Layer 4 of a small transformer language model trained on English Wikipedia (13 layers, counted from 0, width 64).
A neuron's activation on a vector x is SiLU(gate . x) times (in . x), where the dot is the dot product.
The model reads these tokens: "fare" " Best" " Tamil" " Actress" " Award" "." " This" " led" " to" " a" " series" " of" " lead" " roles" " in" " com" "mercially" " successful" " films"

The vector x that enters this layer's MLP at each token. A number n stands for (n - 128) times 0.016.
0 "fare": 124, 110, 105, 97, 186, 107, 110, 170, 77, 126, 108, 117, 167, 134, 138, 65, 184, 238, 207, 154, 141, 89, 96, 225, 173, 65, 106, 54, 120, 172, 129, 124, 96, 175, 189, 145, 135, 184, 108, 85, 176, 127, 62, 127, 160, 158, 131, 109, 106, 179, 79, 192, 124, 139, 152, 132, 185, 113, 177, 52, 192, 162, 207, 169
1 " Best": 134, 106, 114, 105, 171, 136, 114, 154, 67, 107, 100, 112, 171, 154, 172, 43, 188, 207, 180, 130, 136, 77, 154, 226, 155, 72, 108, 42, 123, 173, 103, 100, 110, 154, 184, 131, 153, 182, 96, 85, 167, 137, 41, 129, 135, 172, 153, 144, 126, 168, 103, 183, 102, 175, 130, 144, 175, 90, 187, 78, 198, 173, 206, 162
2 " Tamil": 106, 81, 107, 104, 186, 119, 143, 160, 93, 113, 121, 133, 183, 147, 171, 59, 211, 224, 182, 162, 140, 96, 146, 221, 171, 69, 107, 55, 120, 201, 128, 98, 109, 177, 185, 164, 155, 189, 120, 88, 149, 101, 66, 125, 152, 155, 165, 101, 91, 160, 113, 187, 102, 153, 144, 148, 183, 118, 169, 52, 201, 168, 192, 190
3 " Actress": 124, 111, 113, 115, 186, 106, 125, 177, 80, 111, 101, 84, 165, 158, 149, 60, 197, 206, 194, 142, 149, 91, 143, 223, 168, 57, 125, 48, 121, 185, 130, 107, 100, 164, 179, 129, 127, 171, 85, 79, 169, 129, 67, 131, 149, 178, 140, 110, 93, 180, 91, 175, 125, 151, 126, 139, 177, 101, 176, 58, 213, 163, 210, 177
4 " Award": 129, 86, 113, 98, 176, 107, 122, 162, 75, 99, 94, 95, 161, 152, 152, 56, 185, 193, 198, 152, 142, 88, 124, 204, 161, 62, 105, 34, 122, 181, 118, 118, 91, 170, 200, 123, 126, 183, 83, 66, 169, 126, 74, 113, 143, 196, 144, 129, 125, 161, 94, 175, 134, 135, 131, 142, 190, 108, 180, 75, 209, 157, 222, 167
5 ".": 130, 141, 140, 103, 199, 120, 101, 174, 101, 108, 108, 176, 160, 156, 121, 68, 197, 193, 183, 176, 139, 99, 81, 200, 169, 40, 91, 32, 121, 160, 97, 132, 105, 182, 179, 131, 166, 225, 102, 99, 171, 118, 73, 136, 183, 164, 106, 160, 119, 175, 106, 197, 107, 161, 122, 176, 146, 98, 175, 84, 194, 180, 200, 165
6 " This": 120, 144, 105, 88, 152, 109, 107, 167, 57, 121, 114, 103, 155, 157, 165, 97, 162, 214, 201, 166, 173, 108, 118, 205, 147, 86, 111, 39, 148, 181, 155, 103, 121, 188, 213, 170, 164, 179, 100, 110, 147, 131, 73, 112, 155, 183, 149, 142, 126, 179, 89, 195, 99, 157, 158, 214, 191, 92, 196, 59, 135, 180, 208, 200
7 " led": 106, 103, 130, 87, 214, 114, 100, 199, 84, 159, 97, 138, 163, 141, 179, 57, 126, 212, 197, 137, 144, 111, 126, 178, 117, 81, 95, 24, 114, 178, 153, 102, 109, 153, 186, 134, 87, 187, 128, 83, 178, 138, 74, 111, 114, 157, 135, 174, 149, 158, 79, 180, 137, 168, 192, 176, 134, 156, 174, 92, 193, 167, 204, 198
8 " to": 135, 143, 107, 92, 165, 91, 150, 169, 102, 132, 106, 116, 159, 139, 149, 80, 169, 156, 176, 141, 127, 111, 65, 207, 170, 76, 106, 48, 101, 174, 130, 94, 127, 197, 200, 172, 139, 208, 121, 46, 195, 103, 41, 130, 132, 189, 95, 165, 138, 131, 96, 156, 125, 125, 147, 175, 122, 118, 174, 88, 220, 192, 203, 173
9 " a": 131, 124, 70, 152, 155, 144, 108, 179, 98, 114, 71, 115, 173, 156, 181, 81, 150, 195, 183, 155, 129, 104, 107, 216, 175, 96, 101, 32, 81, 185, 169, 107, 121, 166, 238, 120, 160, 187, 117, 81, 178, 122, 66, 127, 174, 156, 147, 167, 95, 198, 107, 173, 79, 143, 137, 169, 144, 101, 192, 89, 178, 177, 158, 180
10 " series": 103, 106, 132, 130, 183, 96, 143, 171, 89, 105, 95, 100, 131, 144, 176, 59, 175, 226, 164, 167, 147, 100, 113, 195, 180, 82, 144, 70, 87, 188, 84, 107, 119, 139, 177, 141, 95, 201, 109, 94, 151, 84, 64, 143, 190, 208, 157, 173, 124, 164, 58, 172, 143, 137, 107, 142, 174, 143, 177, 66, 211, 153, 231, 166
11 " of": 148, 128, 120, 154, 177, 100, 171, 187, 90, 131, 123, 118, 156, 158, 159, 33, 160, 199, 214, 174, 138, 92, 116, 219, 166, 76, 158, 58, 117, 181, 152, 96, 138, 170, 193, 184, 122, 181, 117, 37, 191, 66, 59, 130, 153, 156, 130, 165, 89, 118, 115, 159, 133, 136, 144, 168, 104, 83, 161, 112, 153, 197, 188, 118
12 " lead": 102, 91, 113, 110, 212, 156, 153, 170, 71, 124, 93, 122, 165, 189, 163, 46, 107, 228, 183, 147, 182, 140, 139, 184, 130, 82, 121, 54, 127, 198, 143, 90, 128, 129, 187, 111, 98, 188, 105, 85, 142, 140, 64, 133, 127, 171, 179, 175, 136, 185, 75, 219, 110, 175, 162, 154, 163, 143, 174, 102, 196, 124, 191, 170
13 " roles": 135, 96, 111, 137, 159, 99, 156, 178, 84, 120, 75, 112, 144, 148, 173, 69, 202, 159, 161, 175, 152, 134, 115, 190, 174, 30, 137, 61, 122, 193, 99, 74, 84, 131, 172, 157, 111, 173, 93, 93, 156, 123, 93, 162, 150, 237, 157, 112, 129, 188, 76, 151, 162, 134, 137, 161, 149, 118, 192, 70, 214, 133, 215, 219
14 " in": 89, 141, 99, 154, 170, 95, 159, 196, 118, 153, 119, 130, 109, 129, 152, 62, 158, 198, 185, 147, 140, 82, 94, 206, 164, 57, 85, 39, 83, 178, 169, 76, 141, 165, 182, 170, 143, 183, 121, 65, 186, 40, 41, 129, 152, 186, 122, 142, 96, 142, 100, 162, 124, 147, 144, 139, 135, 124, 171, 86, 162, 190, 200, 137
15 " com": 130, 152, 101, 85, 196, 100, 131, 163, 78, 107, 162, 121, 171, 166, 187, 73, 135, 198, 189, 170, 175, 111, 179, 188, 108, 76, 101, 26, 104, 190, 127, 164, 133, 105, 135, 131, 103, 169, 98, 76, 178, 152, 33, 182, 122, 167, 153, 169, 142, 78, 39, 155, 147, 115, 106, 140, 153, 50, 168, 86, 201, 124, 163, 190
16 "mercially": 150, 159, 63, 82, 166, 142, 128, 180, 75, 102, 114, 111, 151, 150, 193, 75, 154, 203, 184, 174, 110, 141, 130, 166, 111, 62, 96, 14, 181, 195, 130, 142, 136, 149, 172, 141, 155, 203, 133, 78, 157, 80, 132, 191, 117, 207, 191, 149, 145, 178, 87, 158, 113, 110, 146, 114, 121, 141, 172, 65, 175, 219, 197, 164
17 " successful": 125, 96, 87, 127, 178, 135, 152, 192, 84, 109, 99, 111, 182, 142, 161, 68, 160, 199, 194, 180, 133, 92, 139, 211, 156, 49, 103, 37, 153, 190, 141, 62, 122, 162, 183, 148, 133, 203, 119, 71, 159, 119, 58, 130, 113, 181, 146, 134, 85, 193, 94, 184, 134, 144, 166, 157, 146, 128, 175, 85, 188, 148, 192, 183
18 " films": 120, 118, 120, 132, 160, 116, 142, 170, 109, 119, 76, 110, 128, 130, 157, 57, 213, 208, 160, 184, 152, 108, 154, 213, 181, 67, 96, 61, 90, 179, 101, 99, 97, 132, 164, 165, 117, 164, 75, 104, 163, 103, 84, 138, 166, 222, 166, 146, 115, 168, 62, 153, 150, 137, 128, 139, 167, 128, 178, 34, 204, 152, 247, 184

Each question shows the input weights of one neuron of the MLP. A number n stands for (n - 128) times 0.011.

n174 gate: 220, 101, 152, 141, 120, 105, 112, 124, 133, 91, 103, 172, 96, 141, 132, 162, 94, 140, 107, 118, 190, 128, 134, 136, 116, 104, 131, 119, 124, 122, 130, 107, 118, 172, 188, 76, 146, 100, 105, 85, 114, 113, 112, 120, 155, 56, 97, 121, 106, 92, 131, 154, 110, 110, 108, 99, 114, 173, 127, 146, 124, 171, 137, 168
n174 in: 175, 85, 135, 131, 107, 148, 134, 110, 177, 124, 120, 145, 137, 108, 142, 131, 176, 163, 125, 150, 148, 195, 135, 111, 156, 136, 150, 111, 151, 112, 150, 157, 131, 128, 146, 69, 130, 109, 136, 150, 153, 107, 102, 96, 142, 89, 92, 162, 115, 167, 103, 145, 99, 153, 165, 99, 127, 133, 136, 114, 176, 99, 170, 94
On which two tokens does it fire most, strongest first? 9 " a", 5 "."

n63 gate: 130, 149, 175, 145, 68, 125, 168, 118, 116, 153, 116, 162, 144, 154, 111, 115, 172, 151, 149, 103, 123, 86, 157, 118, 98, 118, 139, 107, 104, 98, 178, 97, 146, 130, 140, 136, 94, 169, 148, 58, 135, 105, 137, 81, 132, 109, 150, 183, 107, 128, 153, 98, 147, 93, 141, 130, 146, 150, 96, 152, 167, 142, 104, 113
n63 in: 89, 144, 172, 88, 110, 121, 129, 129, 192, 144, 110, 122, 126, 187, 112, 155, 199, 164, 151, 79, 94, 104, 153, 108, 72, 132, 162, 150, 131, 128, 170, 122, 158, 134, 108, 162, 120, 192, 123, 118, 181, 92, 120, 125, 152, 147, 130, 151, 104, 131, 112, 62, 156, 115, 152, 128, 140, 147, 132, 158, 168, 141, 98, 104
Its three highest activations, in order, are on tokens 11 " of", 14 " in", 8 " to"

n125 gate: 100, 136, 105, 132, 108, 179, 136, 146, 49, 130, 166, 137, 74, 151, 172, 191, 93, 152, 130, 189, 89, 116, 107, 133, 97, 164, 128, 92, 195, 116, 126, 59, 124, 125, 84, 110, 96, 194, 109, 110, 132, 171, 202, 154, 96, 95, 166, 113, 119, 96, 109, 152, 74, 88, 122, 87, 109, 111, 136, 98, 125, 203, 145, 143
n125 in: 107, 155, 91, 155, 145, 154, 106, 109, 146, 134, 140, 151, 103, 139, 114, 149, 93, 96, 153, 79, 96, 122, 153, 123, 110, 109, 134, 74, 158, 129, 148, 113, 150, 115, 119, 119, 92, 131, 215, 139, 84, 124, 163, 148, 126, 190, 147, 152, 152, 127, 122, 134, 129, 136, 181, 101, 125, 165, 84, 96, 166, 157, 131, 136
On which token does it fire most, and how strongly? 16 "mercially", at about 13

n83 gate: 144, 137, 99, 142, 103, 120, 147, 142, 85, 136, 130, 112, 131, 120, 96, 160, 153, 135, 66, 94, 100, 169, 110, 87, 119, 172, 106, 107, 123, 137, 90, 156, 133, 136, 162, 130, 91, 114, 125, 119, 206, 92, 96, 99, 115, 132, 130, 162, 193, 118, 154, 131, 94, 151, 156, 80, 137, 169, 162, 95, 163, 132, 157, 72
n83 in: 145, 126, 120, 102, 148, 165, 127, 148, 112, 116, 98, 161, 110, 133, 105, 100, 87, 98, 106, 130, 159, 100, 88, 117, 98, 142, 105, 112, 168, 119, 169, 101, 106, 103, 84, 106, 131, 125, 149, 130, 90, 134, 73, 94, 164, 128, 148, 100, 101, 105, 103, 124, 117, 88, 147, 166, 171, 132, 120, 78, 131, 136, 102, 144
Which token does this neuron like most? 7 " led"

n183 gate: 91, 105, 152, 109, 185, 147, 96, 120, 140, 95, 111, 124, 119, 123, 191, 115, 101, 102, 146, 76, 124, 120, 99, 74, 123, 132, 120, 151, 103, 169, 85, 166, 144, 118, 150, 152, 155, 156, 147, 160, 142, 144, 158, 188, 100, 145, 112, 97, 117, 132, 80, 138, 117, 141, 121, 156, 156, 122, 82, 102, 97, 127, 119, 113
n183 in: 126, 128, 115, 157, 158, 102, 99, 117, 176, 130, 105, 143, 123, 90, 162, 100, 152, 91, 167, 105, 160, 111, 88, 110, 114, 150, 142, 130, 111, 153, 115, 155, 112, 75, 163, 143, 179, 128, 131, 164, 106, 131, 145, 109, 139, 153, 142, 99, 149, 150, 84, 164, 145, 166, 72, 130, 150, 101, 60, 122, 95, 143, 121, 97
On which token does it fire most, and how strongly? 17 " successful", at about 0.5

n139 gate: 144, 153, 148, 143, 136, 79, 84, 131, 89, 158, 124, 211, 96, 150, 97, 179, 132, 148, 131, 175, 157, 153, 175, 88, 149, 134, 115, 116, 104, 104, 126, 160, 120, 100, 146, 66, 145, 193, 112, 152, 103, 125, 151, 101, 110, 123, 127, 149, 113, 134, 106, 98, 110, 180, 157, 187, 155, 84, 139, 124, 109, 117, 88, 114
n139 in: 138, 125, 155, 104, 163, 111, 111, 121, 124, 141, 112, 184, 135, 142, 134, 176, 120, 141, 131, 169, 166, 139, 152, 120, 157, 111, 111, 137, 74, 95, 111, 127, 105, 115, 110, 107, 143, 198, 83, 163, 132, 128, 144, 126, 85, 90, 110, 166, 138, 146, 124, 108, 107, 97, 75, 148, 135, 129, 152, 134, 99, 71, 97, 132
Which token does this neuron like most? 5 "."

n142 gate: 162, 148, 123, 170, 117, 133, 113, 118, 69, 163, 123, 101, 104, 127, 117, 98, 130, 129, 133, 136, 147, 173, 125, 123, 135, 171, 131, 134, 137, 170, 113, 101, 108, 128, 165, 78, 147, 122, 102, 81, 114, 106, 128, 171, 99, 135, 57, 69, 100, 153, 149, 108, 146, 108, 91, 126, 158, 117, 103, 103, 121, 125, 120, 152
n142 in: 146, 136, 129, 134, 111, 116, 122, 92, 124, 158, 134, 116, 131, 140, 110, 116, 124, 153, 91, 91, 133, 154, 114, 110, 123, 154, 140, 139, 146, 164, 130, 108, 141, 156, 176, 82, 121, 145, 160, 78, 130, 157, 131, 132, 132, 120, 64, 53, 106, 125, 118, 161, 136, 117, 146, 119, 99, 120, 88, 110, 161, 124, 174, 139
Which token does this neuron like most? 3 " Actress"

n112 gate: 119, 127, 123, 146, 126, 105, 156, 124, 85, 130, 130, 148, 90, 67, 130, 95, 53, 134, 167, 150, 150, 147, 113, 121, 222, 135, 105, 115, 175, 78, 179, 48, 66, 163, 159, 172, 125, 128, 111, 191, 92, 149, 131, 78, 58, 71, 99, 146, 84, 169, 152, 72, 124, 110, 112, 124, 129, 125, 138, 154, 129, 118, 201, 120
n112 in: 138, 133, 122, 127, 90, 168, 128, 128, 138, 134, 142, 119, 189, 124, 146, 151, 128, 72, 106, 113, 124, 125, 102, 172, 87, 84, 111, 144, 155, 138, 179, 151, 141, 162, 83, 166, 110, 152, 154, 142, 99, 85, 99, 138, 140, 98, 81, 135, 158, 142, 113, 139, 158, 144, 177, 114, 73, 195, 141, 110, 188, 62, 174, 90
Which token does this neuron like most? 17 " successful"

n10 gate: 149, 126, 105, 121, 125, 122, 121, 146, 98, 127, 102, 116, 134, 81, 122, 153, 129, 111, 88, 156, 135, 130, 89, 164, 111, 184, 143, 134, 92, 104, 106, 109, 116, 147, 128, 123, 152, 132, 156, 112, 141, 128, 118, 177, 160, 131, 128, 91, 82, 83, 122, 143, 104, 105, 119, 102, 117, 94, 113, 118, 132, 128, 148, 148
n10 in: 128, 163, 116, 127, 135, 148, 118, 128, 101, 136, 143, 121, 160, 74, 131, 153, 145, 109, 84, 161, 114, 101, 79, 149, 106, 137, 149, 149, 107, 109, 100, 139, 123, 128, 140, 92, 114, 127, 179, 172, 185, 144, 123, 146, 171, 160, 129, 87, 115, 44, 88, 146, 135, 102, 126, 109, 126, 87, 119, 125, 146, 129, 125, 137
On which two tokens does it fire most, strongest first? 12 " lead", 7 " led"

n96 gate: 146, 107, 101, 136, 95, 167, 160, 128, 108, 146, 159, 99, 128, 117, 128, 97, 137, 104, 130, 120, 91, 162, 102, 126, 121, 117, 157, 172, 156, 114, 157, 129, 175, 130, 97, 157, 116, 151, 145, 51, 191, 130, 115, 116, 112, 117, 121, 101, 133, 129, 77, 126, 195, 110, 163, 132, 94, 136, 156, 120, 131, 120, 136, 164
n96 in: 139, 153, 79, 134, 84, 134, 105, 160, 86, 128, 122, 89, 143, 140, 154, 138, 145, 104, 146, 101, 123, 176, 80, 150, 108, 128, 146, 189, 143, 142, 145, 128, 157, 96, 68, 105, 152, 138, 151, 79, 156, 136, 76, 155, 130, 115, 103, 83, 128, 96, 113, 127, 196, 124, 168, 125, 77, 106, 145, 96, 109, 58, 213, 142
On which token does it fire most, and how strongly? 8 " to", at about 2.4

n22 gate: 143, 109, 147, 76, 78, 87, 111, 82, 139, 95, 147, 124, 138, 169, 110, 113, 118, 147, 125, 115, 71, 162, 180, 167, 104, 148, 79, 87, 125, 112, 122, 130, 94, 133, 95, 88, 130, 109, 179, 49, 96, 107, 93, 163, 120, 76, 107, 122, 129, 144, 140, 124, 148, 168, 169, 169, 119, 171, 153, 83, 136, 98, 190, 51
n22 in: 126, 116, 179, 97, 98, 88, 102, 137, 124, 145, 119, 99, 118, 135, 73, 120, 159, 196, 103, 112, 124, 110, 135, 158, 188, 143, 109, 128, 116, 119, 117, 174, 79, 122, 156, 135, 122, 107, 88, 130, 120, 138, 120, 108, 130, 105, 116, 91, 146, 144, 112, 126, 104, 114, 104, 156, 134, 138, 148, 121, 150, 125, 135, 92
On which token does it fire most, and how strongly? 1 " Best", at about 2.7

n133 gate: 115, 163, 141, 126, 142, 114, 136, 131, 121, 144, 106, 129, 112, 151, 86, 158, 102, 141, 126, 123, 63, 96, 139, 158, 188, 129, 97, 88, 137, 150, 127, 126, 172, 104, 97, 148, 102, 149, 151, 141, 120, 125, 165, 122, 166, 108, 167, 141, 148, 107, 111, 150, 110, 152, 159, 132, 92, 85, 170, 183, 70, 110, 85, 134
n133 in: 140, 113, 147, 129, 136, 106, 162, 176, 86, 103, 99, 106, 192, 124, 69, 161, 123, 160, 132, 153, 68, 146, 151, 129, 187, 144, 110, 119, 148, 115, 154, 141, 160, 121, 109, 160, 116, 103, 119, 157, 108, 128, 121, 124, 132, 97, 120, 118, 117, 125, 116, 143, 91, 130, 189, 136, 68, 107, 169, 150, 74, 127, 127, 83
Its three highest activations, in order, are on tokens 10 " series", 13 " roles", 18 " films"

n88 gate: 168, 145, 90, 135, 124, 143, 142, 117, 124, 92, 164, 145, 152, 120, 85, 177, 90, 105, 105, 102, 129, 102, 104, 98, 106, 118, 127, 115, 124, 136, 174, 92, 141, 146, 90, 149, 99, 147, 151, 85, 105, 98, 133, 120, 166, 117, 164, 141, 114, 121, 102, 136, 127, 124, 141, 130, 100, 120, 121, 122, 168, 171, 116, 183
n88 in: 109, 125, 98, 196, 122, 165, 112, 133, 128, 140, 93, 151, 116, 51, 123, 157, 209, 116, 116, 179, 143, 138, 163, 115, 74, 164, 168, 130, 150, 77, 152, 167, 165, 161, 114, 170, 104, 156, 83, 142, 207, 103, 177, 125, 100, 93, 169, 148, 164, 104, 22, 136, 88, 156, 139, 122, 150, 113, 106, 102, 189, 191, 90, 168
On which token does it fire most, and how strongly? 16 "mercially", at about 1.3

n6 gate: 75, 109, 128, 127, 156, 131, 165, 141, 187, 133, 155, 103, 188, 134, 98, 73, 133, 138, 132, 102, 109, 136, 161, 144, 139, 137, 140, 171, 90, 112, 124, 185, 92, 113, 129, 135, 147, 145, 148, 183, 145, 113, 112, 143, 139, 177, 113, 102, 122, 110, 152, 86, 156, 159, 140, 160, 140, 163, 155, 173, 154, 99, 141, 83
n6 in: 145, 90, 145, 67, 164, 95, 103, 130, 157, 99, 129, 135, 112, 88, 130, 110, 95, 140, 79, 169, 147, 132, 99, 161, 148, 132, 125, 115, 127, 153, 115, 155, 127, 108, 159, 175, 144, 108, 112, 138, 88, 106, 120, 91, 138, 129, 161, 112, 135, 149, 121, 142, 140, 142, 115, 119, 104, 116, 85, 157, 151, 144, 95, 152
Its three highest activations, in order, are on tokens 10 " series", 2 " Tamil", 18 " films"